Layer 5 of a small transformer language model trained on English Wikipedia (11 layers, counted from 0, width 128).
A neuron adds its activation times its output weights to the MLP's output. To switch it off is to set its activation to zero at one token and run the rest of the model.
A neuron's activation on a vector x is GELU(gate . x) times (in . x), where the dot is the dot product.

Input weights of the MLP neurons that the questions are about. A number n stands for n times 0.0074.
n17 gate: -33 -29 -8 -16 1 -27 23 14 1 18 15 -3 19 -39 42 -25 -33 -15 24 59 2 6 45 -20 1 -5 21 -19 11 -23 12 9 23 15 -5 -11 -12 2 12 -2 -29 -8 -5 39 -15 -16 -4 -23 -5 -18 -15 5 -23 3 -23 23 8 20 -2 -12 -12 13 -23 -11 9 -30 3 0 25 22 -45 -21 -14 32 24 -6 16 12 -11 -19 9 -12 -26 -5 19 -10 -7 -10 -3 -7 -3 -20 -3 1 -35 1 3 -9 -26 -11 -1 4 -20 23 1 -18 -1 25 -12 -16 15 -43 -59 8 24 30 4 -14 8 -32 -18 -18 -18 -5 -2 19 28 -26
n201 gate: 2 1 -14 -32 -33 9 -11 -4 2 7 9 -2 -16 15 -35 -39 -10 -25 16 30 -29 50 10 21 -11 -8 -5 -15 -15 47 38 -11 -19 24 15 32 -21 -2 -52 -3 -13 10 20 30 18 29 27 -17 -6 16 28 -20 -10 7 16 -8 -12 1 5 6 94 -12 5 8 -35 35 7 -41 -10 26 -19 31 -14 -18 11 18 13 15 19 14 6 -30 17 -25 25 9 -48 17 24 16 19 22 4 -25 -8 -20 55 53 41 33 -20 -8 15 34 25 -8 52 -21 -40 -3 36 -1 23 15 46 -13 -7 -26 -44 20 20 36 -22 0 -15 19 48 -9
n242 gate: 13 -28 -1 2 -6 -53 16 -25 15 5 -24 36 -1 21 22 22 10 -10 -16 8 12 -45 -24 -17 13 8 -30 -18 -7 23 2 33 11 -15 50 8 -24 15 1 -7 -19 46 -5 19 6 -32 9 -2 12 1 -40 52 -2 -16 12 20 -23 9 6 -3 -35 9 29 -29 1 -4 24 -6 45 -20 13 -6 -10 17 -6 -16 -10 22 -25 11 12 3 0 44 -47 13 5 -5 -9 14 39 24 -2 -40 3 -24 -25 8 1 18 11 -20 6 30 7 36 20 7 1 21 26 6 -13 1 23 24 -46 69 24 1 -3 -34 3 -32 7 -5 -3 16
n263 gate: 7 -14 0 34 25 16 30 4 0 11 14 -8 12 -1 2 4 -6 11 -15 12 18 8 -9 14 24 -5 2 -14 -38 31 -3 -20 -23 28 10 -12 -3 -6 -50 -21 18 16 -15 18 23 18 -33 4 -53 32 -6 -1 -30 32 -2 -37 14 -43 19 11 -11 -17 37 1 -27 15 17 -11 16 -19 14 -17 26 1 62 27 49 23 -3 13 36 14 7 -25 3 17 10 -5 -11 -18 -39 -12 -3 -10 -37 1 -44 40 46 -7 4 -15 42 -11 9 57 6 -1 -15 -12 -15 3 19 4 -5 24 -27 -47 24 6 8 17 -13 -4 -48 30 43 20
n318 gate: 19 33 -28 -35 -7 16 0 -15 -49 -9 11 9 -20 6 -26 -26 3 -4 -12 -16 7 24 34 16 17 30 8 4 -13 23 33 -3 32 -22 -24 -3 -8 11 -20 15 39 -7 36 -13 22 -7 46 -19 -3 10 -37 21 19 -13 25 42 20 20 -7 1 27 -23 7 -31 3 3 -43 8 -14 17 14 25 -40 40 15 -7 20 -10 9 36 6 17 4 16 -6 -30 -25 -39 43 -3 4 18 -34 -3 14 6 -38 -45 -12 -39 6 -16 -24 -3 -19 -22 5 0 33 14 15 -42 -26 -22 -8 -3 -25 34 -8 -19 33 38 -35 12 -6 24 -3 19
n17 in: 32 8 24 -30 1 5 -18 0 0 10 14 5 1 -2 4 14 -2 -5 -16 -9 21 44 13 12 -23 -6 -21 -8 -33 4 0 -23 -14 -4 -15 -13 1 9 -40 -18 -7 -14 8 -4 11 -22 -27 -2 4 -10 8 3 40 -28 14 22 -16 6 23 13 -5 -32 -15 16 1 15 3 12 -2 -7 8 -8 14 -30 -24 -3 17 -5 -8 6 -19 16 -35 -21 10 0 24 10 -14 5 13 -12 -1 11 19 -6 -20 -28 29 -14 -14 -8 -15 -2 14 39 16 3 -6 9 -3 18 59 -7 -35 -6 4 -7 -10 -10 11 7 -4 4 14 -25 -10 7
n201 in: -41 -7 -25 -27 19 -3 29 21 30 -35 -16 -4 -13 -21 12 -8 -38 6 -12 17 40 -9 -21 -20 -50 2 -13 -19 6 14 -39 42 15 -7 19 -34 5 -19 -39 20 -7 22 -10 -10 -20 20 -49 12 -19 -3 22 4 30 -23 -8 37 23 18 25 -12 13 -41 37 -50 -22 -6 -9 -31 -4 22 4 -5 28 17 14 -20 -41 12 -11 -53 7 -21 14 62 -8 28 -1 -3 5 8 -13 -3 -23 1 13 11 21 26 44 12 -11 -7 -11 -32 10 -29 -39 3 20 5 35 -23 -20 37 37 4 -6 -2 -3 -38 -25 33 -37 -2 20 -13 15 12
n242 in: 35 -11 32 -21 21 -13 2 54 -8 12 -41 -13 -9 -28 33 -23 -1 -14 -40 -4 -20 -7 -8 -36 0 4 13 -23 -17 7 -37 -6 11 -33 10 -13 -54 -14 9 8 -42 4 2 25 -27 18 -21 3 -21 7 -25 -12 16 -30 -9 -13 3 2 49 2 20 -29 -29 4 -5 -4 32 1 -26 30 7 1 -20 7 51 -21 -5 10 26 -25 -17 5 -23 9 -8 -7 -12 1 -8 4 -6 11 5 -4 -5 -40 9 -25 -14 -36 -39 0 -18 9 5 -2 -22 12 -1 -2 9 6 43 -19 -25 2 10 -29 24 -13 19 0 -3 5 14 8 -5 -27
n263 in: -33 -14 6 -31 0 7 14 21 15 1 -16 5 12 27 15 43 -39 -1 -27 -30 -15 -18 24 -23 9 -12 -21 1 -25 10 4 17 -31 27 -7 26 27 -35 6 15 -12 -24 -15 -49 -9 -9 11 3 -7 -11 -9 17 1 -13 -20 -9 1 -1 -26 -16 -10 -3 -10 1 21 -21 1 11 9 -3 -36 -61 23 -5 -6 -14 15 35 -41 26 -19 28 -19 30 26 1 50 -36 23 12 38 -50 41 7 3 11 -20 13 -1 40 -5 -29 12 -29 14 24 5 -20 -8 -45 0 -57 21 -9 0 -32 -42 -41 6 -16 -8 -4 29 -35 -22 -19 4 11
n318 in: -4 12 40 12 -15 0 -29 36 54 -20 47 5 -17 -7 18 19 20 23 -27 -42 4 -15 -15 9 -8 4 -34 16 -43 6 -2 -24 7 -19 26 14 -18 -34 -10 -15 16 2 21 -26 -8 -2 -29 -11 -19 36 27 17 9 -6 34 25 -19 57 15 12 0 5 -14 13 -22 -11 -13 -9 11 27 2 44 -2 -23 12 1 39 -24 6 41 -15 10 -32 44 -5 13 -44 -45 -29 7 15 36 33 29 27 -25 21 34 13 -27 -32 34 18 -34 14 24 6 14 25 -6 13 -26 -7 -29 -28 1 -46 23 10 -4 18 37 52 -9 -18 39 -6 -33

Output weights of the MLP neurons that the questions are about. A number n stands for n times 0.0048.
n17: -6 -24 6 -2 7 -20 9 -5 -7 -52 -6 -10 -14 -10 2 9 5 -17 4 -7 10 39 13 8 37 -13 9 8 -4 -11 11 17 12 -15 -36 -1 17 23 24 -32 -40 -1 7 34 27 -94 -21 -21 -26 -2 24 20 36 -14 22 -30 18 -20 1 1 33 16 -6 -5 8 1 19 4 -31 -18 -10 -15 24 10 13 -37 -2 18 7 10 7 16 -14 38 -9 -15 13 16 -10 -3 34 -8 1 -4 5 -10 -10 -5 4 -34 -24 32 16 -4 19 -38 12 3 17 -5 30 -11 -22 14 13 -2 -2 1 -2 -3 -16 3 -4 -8 9 27 35 -24
n201: -10 11 28 27 6 -10 -8 -18 -1 -19 -20 -9 -4 -6 -14 20 18 32 14 7 24 4 25 -24 13 3 4 -9 27 -38 17 -11 -24 -2 -23 12 -32 15 -3 -18 31 -12 -3 -19 -18 -11 23 -15 -21 40 -18 -23 -4 -21 6 13 -25 -19 -7 -1 5 12 4 2 3 -5 3 11 -7 11 16 -8 -21 16 -24 4 6 5 -11 36 -1 3 -5 21 -15 -28 -4 -9 1 1 10 -14 -20 3 14 -16 -13 -52 -23 17 28 -13 2 -30 -26 -16 -8 14 -8 -37 18 56 14 4 -31 15 7 17 26 11 -8 -28 7 8 -4 39 -27 1
n242: -11 12 13 27 -18 -11 -2 21 -2 -6 22 8 -11 8 23 6 -6 -10 33 1 -20 -33 -14 -28 2 -5 16 -16 -16 -13 3 12 -4 -12 22 -8 -2 -14 0 -28 11 -1 -7 10 2 -4 -15 6 6 1 -48 -13 15 -34 1 -13 -8 -8 -36 31 -8 4 -7 -53 14 15 -1 2 7 27 3 27 40 8 -29 -23 -15 -4 12 -18 -7 18 2 26 -30 14 20 -9 -5 -20 38 15 -2 2 -6 31 -31 14 -10 7 -1 -16 -13 32 22 -23 -33 9 -20 -1 -15 -10 -9 35 28 15 -47 20 6 -7 20 -33 -7 9 -22 0 42 -14
n263: 23 12 -41 -3 -5 -6 18 -18 14 6 11 23 -8 0 -10 -32 10 -15 -5 32 0 -24 -3 17 -17 23 2 -18 29 30 -5 -20 -27 2 -24 29 -6 -7 -30 9 20 2 -1 6 32 20 2 3 30 -2 -14 4 9 -6 13 2 -14 16 6 -11 4 -10 14 -26 -15 2 -5 -14 8 47 52 38 -19 -11 -9 30 3 -7 23 -12 -18 -18 -17 -3 -17 -38 -49 -2 -1 -13 -32 7 14 7 0 -4 11 -33 -13 8 -11 5 -2 -13 32 -22 -3 9 4 25 -5 -10 28 3 -32 1 -20 6 -5 12 4 -36 -25 9 -1 5 -52 -20
n318: -2 -6 -1 13 24 -8 -27 -11 14 -33 -4 11 -21 21 30 11 -7 -14 11 44 -34 6 3 -10 6 8 35 11 23 11 19 17 -48 -22 13 -10 12 40 6 5 5 -10 -24 17 30 10 44 -17 11 -12 -24 -27 -2 4 -3 7 -11 -31 -35 46 4 -30 10 -11 32 -4 23 -5 4 -26 -4 -30 1 29 7 -26 32 8 35 16 21 17 27 10 -24 -1 18 43 9 -38 6 -11 -7 -1 -15 -26 -20 -19 -28 -10 24 -35 -27 -1 1 -16 2 -2 -8 8 -7 -8 9 8 24 -34 -14 6 -21 5 14 -19 0 -25 2 3 32 19

Each question names a token from some text and the token that comes next. It shows the vector x that enters the MLP there. A number n stands for n times 0.045.

Then comes g, the gradient of the next token's log-probability with respect to the MLP's output, scaled to length 1. A neuron's effect is roughly proportional to its activation times (output weights . g). A number n stands for n times 0.0044.

"e", then " in"
x: -4 0 9 -4 30 5 -36 -16 27 -16 27 15 13 42 2 -15 -8 -16 14 31 50 1 7 4 -3 -17 5 -2 17 8 -13 -1 10 22 -8 -37 8 17 -24 -31 17 -19 -6 -17 -9 52 -13 -13 1 19 -21 38 20 9 -15 -18 -3 -18 15 -11 20 -20 18 -22 -3 -27 18 -4 13 -23 29 1 4 22 -1 3 -19 24 16 23 -10 19 18 -11 38 7 19 16 -10 -17 9 -15 14 1 3 35 20 0 16 18 23 -16 10 -6 1 17 -1 30 -18 -29 16 -6 -4 22 -14 -17 -33 -45 -1 2 -11 -26 2 51 47 -11 3 20
g: -20 5 -26 8 -20 -17 8 -1 27 28 -1 7 -4 22 -20 -34 30 11 50 -6 30 -23 -8 25 -34 7 5 12 10 28 36 15 -20 -15 0 -30 -28 3 18 -6 18 -9 14 24 31 40 -5 -8 -20 -16 -7 4 21 -16 -27 -20 -38 -6 -26 -20 -24 0 15 8 14 -7 36 9 -21 -18 -19 5 29 -2 -23 37 -27 12 19 -50 3 -10 -2 32 -9 -7 -25 -5 9 7 -34 -12 -2 -28 8 16 -9 -6 -7 -4 -13 23 15 24 30 7 -8 -27 20 -15 -6 15 1 7 -11 -4 21 0 13 4 24 3 -57 -4 15 13 28 11
Switching off which neuron hurts the next token most? n263

" becoming", then " the"
x: -3 19 8 15 11 -7 5 -39 28 0 -7 14 11 37 26 -14 -14 12 12 66 -6 -20 11 -9 -15 4 -5 17 2 -12 -7 9 -7 36 36 -27 13 29 7 9 19 7 28 -22 -30 32 19 1 -14 -37 -4 -8 15 2 -21 6 -34 0 6 -18 -36 2 -1 20 13 4 -26 -4 -6 25 4 2 -36 6 -15 47 9 -35 16 15 -5 11 10 14 -27 -17 31 43 9 -17 -15 27 -12 22 -29 9 18 9 -17 14 -20 2 -29 21 21 2 -24 -27 -30 -17 15 -17 -8 17 16 40 -6 3 5 3 -8 -20 22 29 -9 -14 26 -10
g: 11 -11 11 12 -7 31 -36 -24 -17 49 7 -11 -7 31 2 7 24 -24 4 5 -9 25 13 0 -49 -1 9 -18 -11 -2 15 -5 -5 -20 6 -1 4 -21 8 -6 41 26 -8 -21 -6 -7 11 18 -19 23 1 -16 -36 26 16 10 4 -6 -45 42 23 -28 -8 14 -19 5 8 41 -27 -5 5 22 28 -44 -15 -51 -12 13 1 -9 -16 -27 -1 19 -5 11 13 -6 1 12 -5 10 -16 -22 1 23 18 -3 43 39 2 12 -12 -3 17 3 -13 -38 -12 11 -12 24 -17 -23 -15 -21 6 3 -13 -12 16 -3 49 35 -4 -11 22 8
Switching off which neuron hurts the next token most? n17

"\n", then "=="
x: -1 19 26 3 -8 -12 -6 -18 30 7 -13 8 -29 17 8 -12 -41 10 10 -48 -12 -25 -47 -12 22 -26 11 -33 -20 21 -4 15 -19 -40 12 4 -13 -8 28 -3 13 -49 10 27 -10 36 35 21 -7 26 -17 11 7 21 9 -13 2 17 -9 -18 -13 26 -5 9 -15 -21 17 4 6 14 -32 15 -25 -14 11 -1 -9 -28 -8 7 -28 21 -24 -7 3 -27 -16 15 -12 10 13 50 -11 -14 19 38 7 17 17 -26 27 -24 -30 -5 11 -8 -25 13 -2 14 15 33 -10 -8 -10 22 -25 25 -27 -28 17 -37 -16 23 57 -2 -3 6
g: 6 -9 19 -9 -10 26 -2 -12 5 8 2 8 -2 1 11 7 15 -44 -31 -11 0 -23 6 8 9 -22 23 -2 13 -42 -25 14 14 -1 1 -7 -30 13 18 2 -51 20 -13 -44 14 -28 -11 -6 -15 -22 -26 -1 16 -5 16 29 -18 31 22 46 -14 -6 -12 -10 -2 3 -12 12 4 -24 6 1 7 8 17 -41 -20 8 -9 -1 15 12 2 15 26 -14 -13 14 18 -28 -4 -3 32 -38 -17 -18 -40 11 10 -12 2 -28 14 -3 -33 -43 21 -13 39 -1 16 -36 19 0 11 -25 -3 -2 1 -15 27 -28 -1 46 40 -18 26 12
Switching off which neuron hurts the next token most? n242

" professor", then "."
x: 13 6 -13 10 -30 -15 -4 -31 49 15 18 26 -2 -7 23 -41 19 -4 33 13 13 9 -10 39 15 -13 -10 -6 0 -9 14 37 -20 26 24 4 -8 1 19 -6 20 6 6 12 0 25 -10 3 19 2 17 21 39 -6 -20 -10 -10 -18 5 -28 22 -17 -1 -1 -21 12 10 10 29 4 -1 -6 -17 43 22 16 6 -2 26 7 -20 62 7 9 -9 -15 15 12 2 -56 1 32 9 -4 -8 30 14 -15 -25 -19 -3 -10 14 -4 29 -25 27 -26 -16 -2 -2 -9 52 -6 -3 20 11 -6 36 -12 16 14 -10 14 26 -19 3 -26
g: 48 -18 -23 -8 18 -24 1 -5 -2 -19 27 -13 -32 22 12 0 32 -8 -19 11 5 -23 -11 -32 20 -1 21 26 -10 -4 -43 -9 8 -5 10 24 -32 -14 35 -4 -14 45 17 9 13 -9 12 12 7 18 17 -34 19 -11 -20 34 14 -15 -11 16 66 -7 13 1 -37 1 37 -9 15 6 4 10 13 15 -9 1 16 0 -28 -9 -10 -50 -19 -4 -14 -15 -5 -7 14 -52 -1 -23 -13 6 7 -12 2 2 18 7 1 8 11 10 -22 -33 -20 -15 -33 2 -6 11 49 22 9 1 -24 -7 11 13 6 3 -3 11 28 21 -9 25
Which neuron, switched off, raises the next token's probability most? n201

"or", then "ship"
x: 15 6 -23 -2 -29 -18 -28 -3 9 -19 20 -9 -21 24 -27 4 39 -8 2 28 -2 -13 -27 16 14 -6 22 -23 4 -5 -13 4 -10 20 -12 -9 27 -23 -13 -14 -7 -7 -27 -27 8 16 1 4 -20 -32 -3 40 20 -13 -16 -22 29 2 -42 -48 0 -11 -1 4 21 16 4 2 13 -14 18 -5 24 20 21 31 -24 68 18 -13 -26 42 -1 -4 28 -10 17 24 19 -29 7 7 19 33 -38 29 22 -9 15 -25 17 1 -4 -19 35 -13 -14 13 14 -1 7 0 33 24 -1 -1 -8 -48 -11 -10 10 -12 5 38 47 -2 5 23
g: 11 3 21 18 -8 -10 12 -33 -1 1 12 6 -5 7 -2 7 37 -23 24 21 -2 2 13 10 26 44 -7 -11 1 9 -14 19 9 -9 -5 -16 14 31 -17 0 6 -45 -4 8 26 4 -8 0 -24 -8 26 44 -1 -2 -21 -41 -2 -22 38 7 13 -15 -5 26 18 4 -25 -10 24 -5 -5 -11 1 3 24 -20 -34 -9 -14 -8 23 13 37 -14 -37 -3 -30 -16 22 -31 11 9 -1 12 38 -26 14 -18 -23 -33 -14 6 22 -7 25 8 12 -67 65 12 7 6 -1 7 13 -23 0 -5 -1 -11 -18 4 13 -25 2 1 40 -7
Switching off which neuron hurts the next token most? n318

"de", then "lin"
x: -16 -8 -18 -14 -15 25 -11 -30 33 0 49 9 22 34 15 11 9 17 -8 -31 10 4 12 -26 -36 15 -23 -5 27 21 -20 19 -35 -22 -2 -31 36 8 10 -25 18 -25 -4 -1 -19 26 -30 9 3 -18 -18 30 -11 -11 -3 -10 39 24 -16 -20 6 21 15 11 23 3 -10 -11 -9 10 21 21 -6 21 21 -22 19 -5 6 -8 -4 25 6 11 49 -20 30 7 19 -9 -6 19 11 -2 -3 0 17 -10 -4 -3 43 -26 36 -13 -7 29 -4 -3 -1 -11 26 -7 -11 5 -42 -26 -13 40 -18 27 1 -2 37 23 39 -1 6 -18
g: 19 7 -6 -1 -44 5 6 -29 9 -17 -26 -20 -5 -19 -54 -27 -2 -15 47 -11 -2 -16 5 -2 -18 -2 0 -36 9 11 2 -6 -2 -15 -3 42 30 -14 11 -11 -7 -26 43 -19 1 -5 -7 2 14 -1 9 11 7 -22 8 3 1 47 6 -17 -24 -2 -7 -8 -13 -6 -9 -10 -19 -8 -31 -7 -5 -25 2 5 26 -2 2 -9 -15 -8 -8 -5 35 -4 -5 0 -9 -17 19 -19 -5 12 -12 48 -2 -10 3 -44 -22 59 8 -35 -10 37 -11 2 -16 21 37 -29 10 7 -5 -28 37 0 16 -5 41 25 -29 28 -14 -3 -23 -4
Which neuron, switched off, raises the next token's probability most? n318

".", then " His"
x: -9 27 2 24 -13 -12 -8 6 22 -7 -12 10 -31 21 11 -6 -40 10 7 52 -27 -24 -11 -10 3 -18 8 24 -18 -18 -27 -13 13 12 6 -4 -34 -23 15 -13 20 -35 18 2 7 68 0 1 -10 27 -2 0 11 -2 -16 19 -18 3 -7 -18 -17 5 9 24 -8 -5 19 -1 2 -10 -3 13 -16 26 -4 18 -15 42 -6 9 -6 13 -13 11 -20 0 13 43 12 -22 18 1 -20 5 1 34 23 46 -12 24 24 -5 -27 -6 -3 -21 -10 1 -6 -8 -7 13 -8 -16 -3 42 -24 13 -15 -29 -26 -8 -4 13 45 0 -13 11
g: -58 4 -3 19 12 11 -4 55 7 3 -4 18 -6 -3 0 -26 17 26 -1 12 -36 -7 10 16 43 3 -26 -22 13 5 20 9 31 -18 -11 -2 -10 -3 -4 17 -19 7 16 -11 8 -33 0 5 -25 -30 -30 -2 16 -1 -4 5 -27 -6 -7 0 -17 -21 -36 -25 -3 3 -42 4 10 -2 10 -18 -7 3 -15 -34 -18 7 -29 -38 2 -18 14 30 22 10 19 7 -19 -10 32 -13 -5 -7 5 1 0 1 22 -27 6 -10 -13 -33 21 31 -11 2 -54 0 -23 7 -21 -28 -4 23 18 4 -12 -2 8 16 -8 -36 10 55 36 -21
Which neuron, switched off, raises the next token's probability most? n17

"\"", then " \""
x: 2 30 -17 16 -13 -4 -6 -37 -1 -16 43 -13 0 30 -15 -28 -28 10 26 -14 22 -33 24 -5 -15 -31 1 3 3 15 12 7 -15 47 -2 0 18 -32 -28 -8 10 -32 -26 3 -6 40 12 0 -32 -10 -5 -4 2 0 9 10 -40 5 4 -23 -15 28 22 -15 -34 4 7 -14 -1 13 -24 4 -2 -24 19 13 -13 9 10 -5 -14 35 1 -11 2 13 23 17 9 -23 -6 2 -2 -5 5 7 -18 39 12 29 9 -13 9 -13 -17 21 -59 25 -11 17 -13 28 30 -5 7 12 -34 -19 6 -2 -24 -8 -9 26 44 15 21 21
g: -11 10 -1 11 -15 4 2 21 -46 2 1 -3 7 -17 -7 -11 8 15 36 1 2 41 4 -6 30 -1 4 7 8 -3 -7 -5 43 -16 14 6 -35 13 9 6 -14 -56 30 -1 7 -20 -9 4 0 -13 -9 11 4 19 13 -45 -33 8 -26 76 3 -5 -12 2 11 5 -15 -10 9 24 -20 -5 -8 -14 -41 19 18 -9 -1 -1 12 -34 29 -10 -18 -3 -16 19 12 39 54 -6 -16 32 -5 -11 -18 -15 -6 -15 4 0 -2 -36 22 -16 13 6 -11 2 5 -7 -21 15 -9 17 48 0 9 6 -21 13 -20 -46 -7 19 -5 -20
Which neuron, switched off, raises the next token's probability most? n263

"9", then "-"
x: -17 17 -17 -36 -8 16 6 -47 6 -18 37 23 50 20 15 4 11 32 21 -11 -7 -10 -36 -5 21 -4 17 14 7 13 -38 9 2 6 32 -14 33 -10 -13 -44 10 13 1 10 -9 4 11 -7 -43 25 -17 2 1 7 -40 20 13 -1 1 -4 3 -10 5 5 -14 8 -12 1 25 -3 20 9 -1 37 16 19 -12 1 -33 32 5 25 9 3 -6 -41 32 1 36 -38 -14 -5 -6 0 5 16 21 21 -3 44 26 3 -22 -30 2 15 -2 16 -7 29 -6 12 4 -11 23 32 23 7 -36 -12 15 -21 10 1 7 -12 31 37
g: 19 -2 40 4 49 -3 -10 0 8 -15 -4 -5 -10 -35 -17 12 -40 -5 41 13 38 8 1 9 8 29 -35 1 -34 7 -11 0 4 -1 22 1 28 -3 -16 0 -3 16 -14 8 6 37 -7 -5 -22 36 11 48 -19 12 -3 -10 14 -46 -53 13 46 -32 4 -7 5 14 -26 -13 16 16 14 -4 -21 -1 40 4 0 -11 5 21 -19 17 -20 13 16 -18 15 -27 7 51 -37 -6 1 -21 -5 13 0 2 5 8 13 9 -3 -4 -9 34 12 -4 -8 6 -29 -21 9 14 -23 -7 6 -11 -5 -21 27 27 25 11 -28 14 -5 6
Switching off which neuron hurts the next token most? n242

" and", then " read"
x: -4 29 -8 9 -29 16 -20 -14 7 9 -3 -3 5 8 21 -38 13 6 -9 24 -3 -21 9 -8 6 -10 20 7 -14 -15 -15 16 -3 23 0 -8 -57 -7 7 22 14 -10 -1 12 19 29 0 -6 -19 -41 -6 16 -18 12 0 -11 -5 18 11 -28 -4 16 -1 33 -4 -35 8 5 30 5 11 0 -29 28 14 68 18 40 10 -23 0 32 -23 -2 -35 13 19 3 22 -10 -2 -18 -1 11 -5 26 4 24 -8 -20 -5 15 -33 -8 -19 -5 -3 21 12 -27 -11 5 1 10 -23 32 0 -1 -24 -2 -21 -7 38 40 13 4 21 10
g: 34 25 5 8 -25 -22 24 29 20 18 -11 -5 -17 15 -5 32 -43 17 22 -9 -17 36 -2 10 -4 -1 -2 -11 -9 -6 8 20 5 2 -18 -23 8 5 23 14 -4 -8 13 -26 27 -30 11 14 13 -1 16 8 -13 16 -19 20 -10 8 1 11 -21 9 -23 5 -7 22 -8 -23 -18 53 -19 16 16 -9 -10 -11 -24 9 14 -47 8 11 -36 -3 11 10 -9 4 2 -42 -33 1 -39 -20 7 3 -26 10 30 -8 -22 -42 -11 -4 14 -3 8 -25 4 2 -10 -78 21 -10 -28 21 32 -20 4 6 7 20 11 -12 -9 -21 -30 -11
Switching off which neuron hurts the next token most? n17

" ", then " "
x: -2 15 7 -33 16 -11 14 -26 -6 14 -33 10 24 38 5 -29 -9 0 11 -57 6 -43 -35 -24 -9 -19 -22 -18 -14 42 1 22 32 -34 -5 -18 -49 -23 34 -2 18 -14 0 -7 -12 27 24 18 -3 22 -8 -6 26 7 -12 -14 9 -23 7 -26 -17 -14 6 27 -23 -31 -24 -24 -2 -9 -12 -1 -3 1 9 -3 -9 -39 -12 -30 -2 17 -7 20 -10 -43 16 5 8 -7 13 29 -17 1 8 15 8 12 -3 -16 45 -20 -18 -18 -11 6 -13 8 -7 -6 24 18 30 4 -30 58 25 -10 -4 -30 6 -27 -7 7 10 -46 15 19
g: -23 9 7 6 -9 -11 5 -13 -9 15 0 -20 -3 19 -4 -7 54 -19 35 -12 -30 3 -19 6 38 -6 -37 29 7 -7 13 52 44 -10 -9 -12 41 -2 14 12 -13 -24 -7 0 11 -35 -8 7 1 6 -6 -31 5 -4 -32 2 19 -9 4 -9 -8 3 18 11 8 -12 -9 5 36 -44 -17 -37 25 14 14 33 -22 -5 15 1 -8 68 6 -5 -7 15 -2 15 26 5 -9 22 -4 18 19 -6 13 8 3 -49 -17 -5 -14 7 -5 -23 -27 -28 -24 -7 -40 0 21 -14 2 1 2 -2 18 -14 11 -29 23 2 -16 -28 -7 -22
Switching off which neuron hurts the next token most? n242

" b", then "out"
x: 49 31 -42 -4 -18 18 19 -33 2 -19 16 13 -20 -19 -16 9 9 4 15 -17 14 -9 -30 2 -17 -17 19 3 21 2 12 16 -1 -1 -18 1 -3 -25 26 38 5 -4 15 -17 -10 8 12 -13 1 -35 8 11 -19 23 -9 -24 44 22 2 -36 -10 19 -7 45 -11 29 23 19 16 9 -8 27 8 -39 -24 14 6 -38 -15 4 38 27 -7 13 33 -2 34 8 -19 15 -10 35 -33 2 -7 -12 14 44 22 -4 9 -9 21 -5 7 26 21 17 4 48 -8 7 21 -9 3 47 -37 -12 -8 38 21 -8 -14 25 -22 -26 13 -2
g: -11 28 -23 19 18 2 -16 -23 -9 -11 19 -7 28 26 -19 14 8 41 36 -12 6 -44 4 9 -3 5 -29 0 -31 -18 -11 7 5 -29 12 26 16 -36 -11 -3 -13 3 28 -13 -10 -22 21 -22 5 -8 -25 12 -20 25 -33 3 -8 19 -35 -18 13 5 23 -23 47 -29 -2 -34 -3 37 14 10 3 -16 -53 7 -14 -5 43 -3 0 -1 -32 -11 -14 7 12 -2 -24 29 21 -10 -12 -10 1 -15 -15 -33 13 -3 -13 12 19 -4 -31 -18 -15 3 8 -2 -23 22 -11 3 14 -18 22 -4 -42 -7 33 24 -17 -1 5 -30 -24 15
Which neuron, switched off, raises the next token's probability most? n201

"di", then "s"
x: 5 9 -4 -6 17 -24 -33 -28 24 -1 30 11 -6 44 -1 10 3 -18 -2 30 24 1 16 12 -12 -33 3 -3 5 2 -13 34 4 20 3 -58 2 0 -15 -7 37 11 -24 -2 -28 48 -16 9 -2 -27 5 22 6 -11 -3 -5 39 -3 -23 1 24 -8 26 -2 -3 0 -25 -22 2 -6 18 18 -12 15 15 -2 -2 12 11 -34 12 30 -18 -17 38 37 18 13 -32 -18 9 -6 -9 17 17 16 31 29 11 5 -4 -14 17 -20 -2 27 -2 2 7 10 -7 -15 -4 -1 -36 -22 -25 -44 4 46 1 -24 3 32 28 0 2 39
g: 12 1 -5 30 1 -16 12 -23 14 -6 -11 27 7 4 25 -2 -25 38 44 -8 -18 -5 -8 -18 -42 -6 23 -15 3 26 21 -10 22 -16 26 -12 0 -13 46 4 4 48 6 -5 -5 -5 1 -4 6 -5 33 16 4 5 -24 4 41 -31 54 -4 20 -30 -1 -27 -24 -1 -32 -5 35 -2 3 -32 -12 -6 17 18 -9 2 17 -13 5 22 -8 -6 10 9 -12 -23 -20 -27 -30 -8 12 32 5 18 13 -11 -10 -2 -17 -2 5 -12 17 12 -16 -61 5 18 -8 -14 -34 -2 -13 -11 -4 -3 -11 1 70 2 -8 10 -6 -6 12 -17
Which neuron, switched off, raises the next token's probability most? n201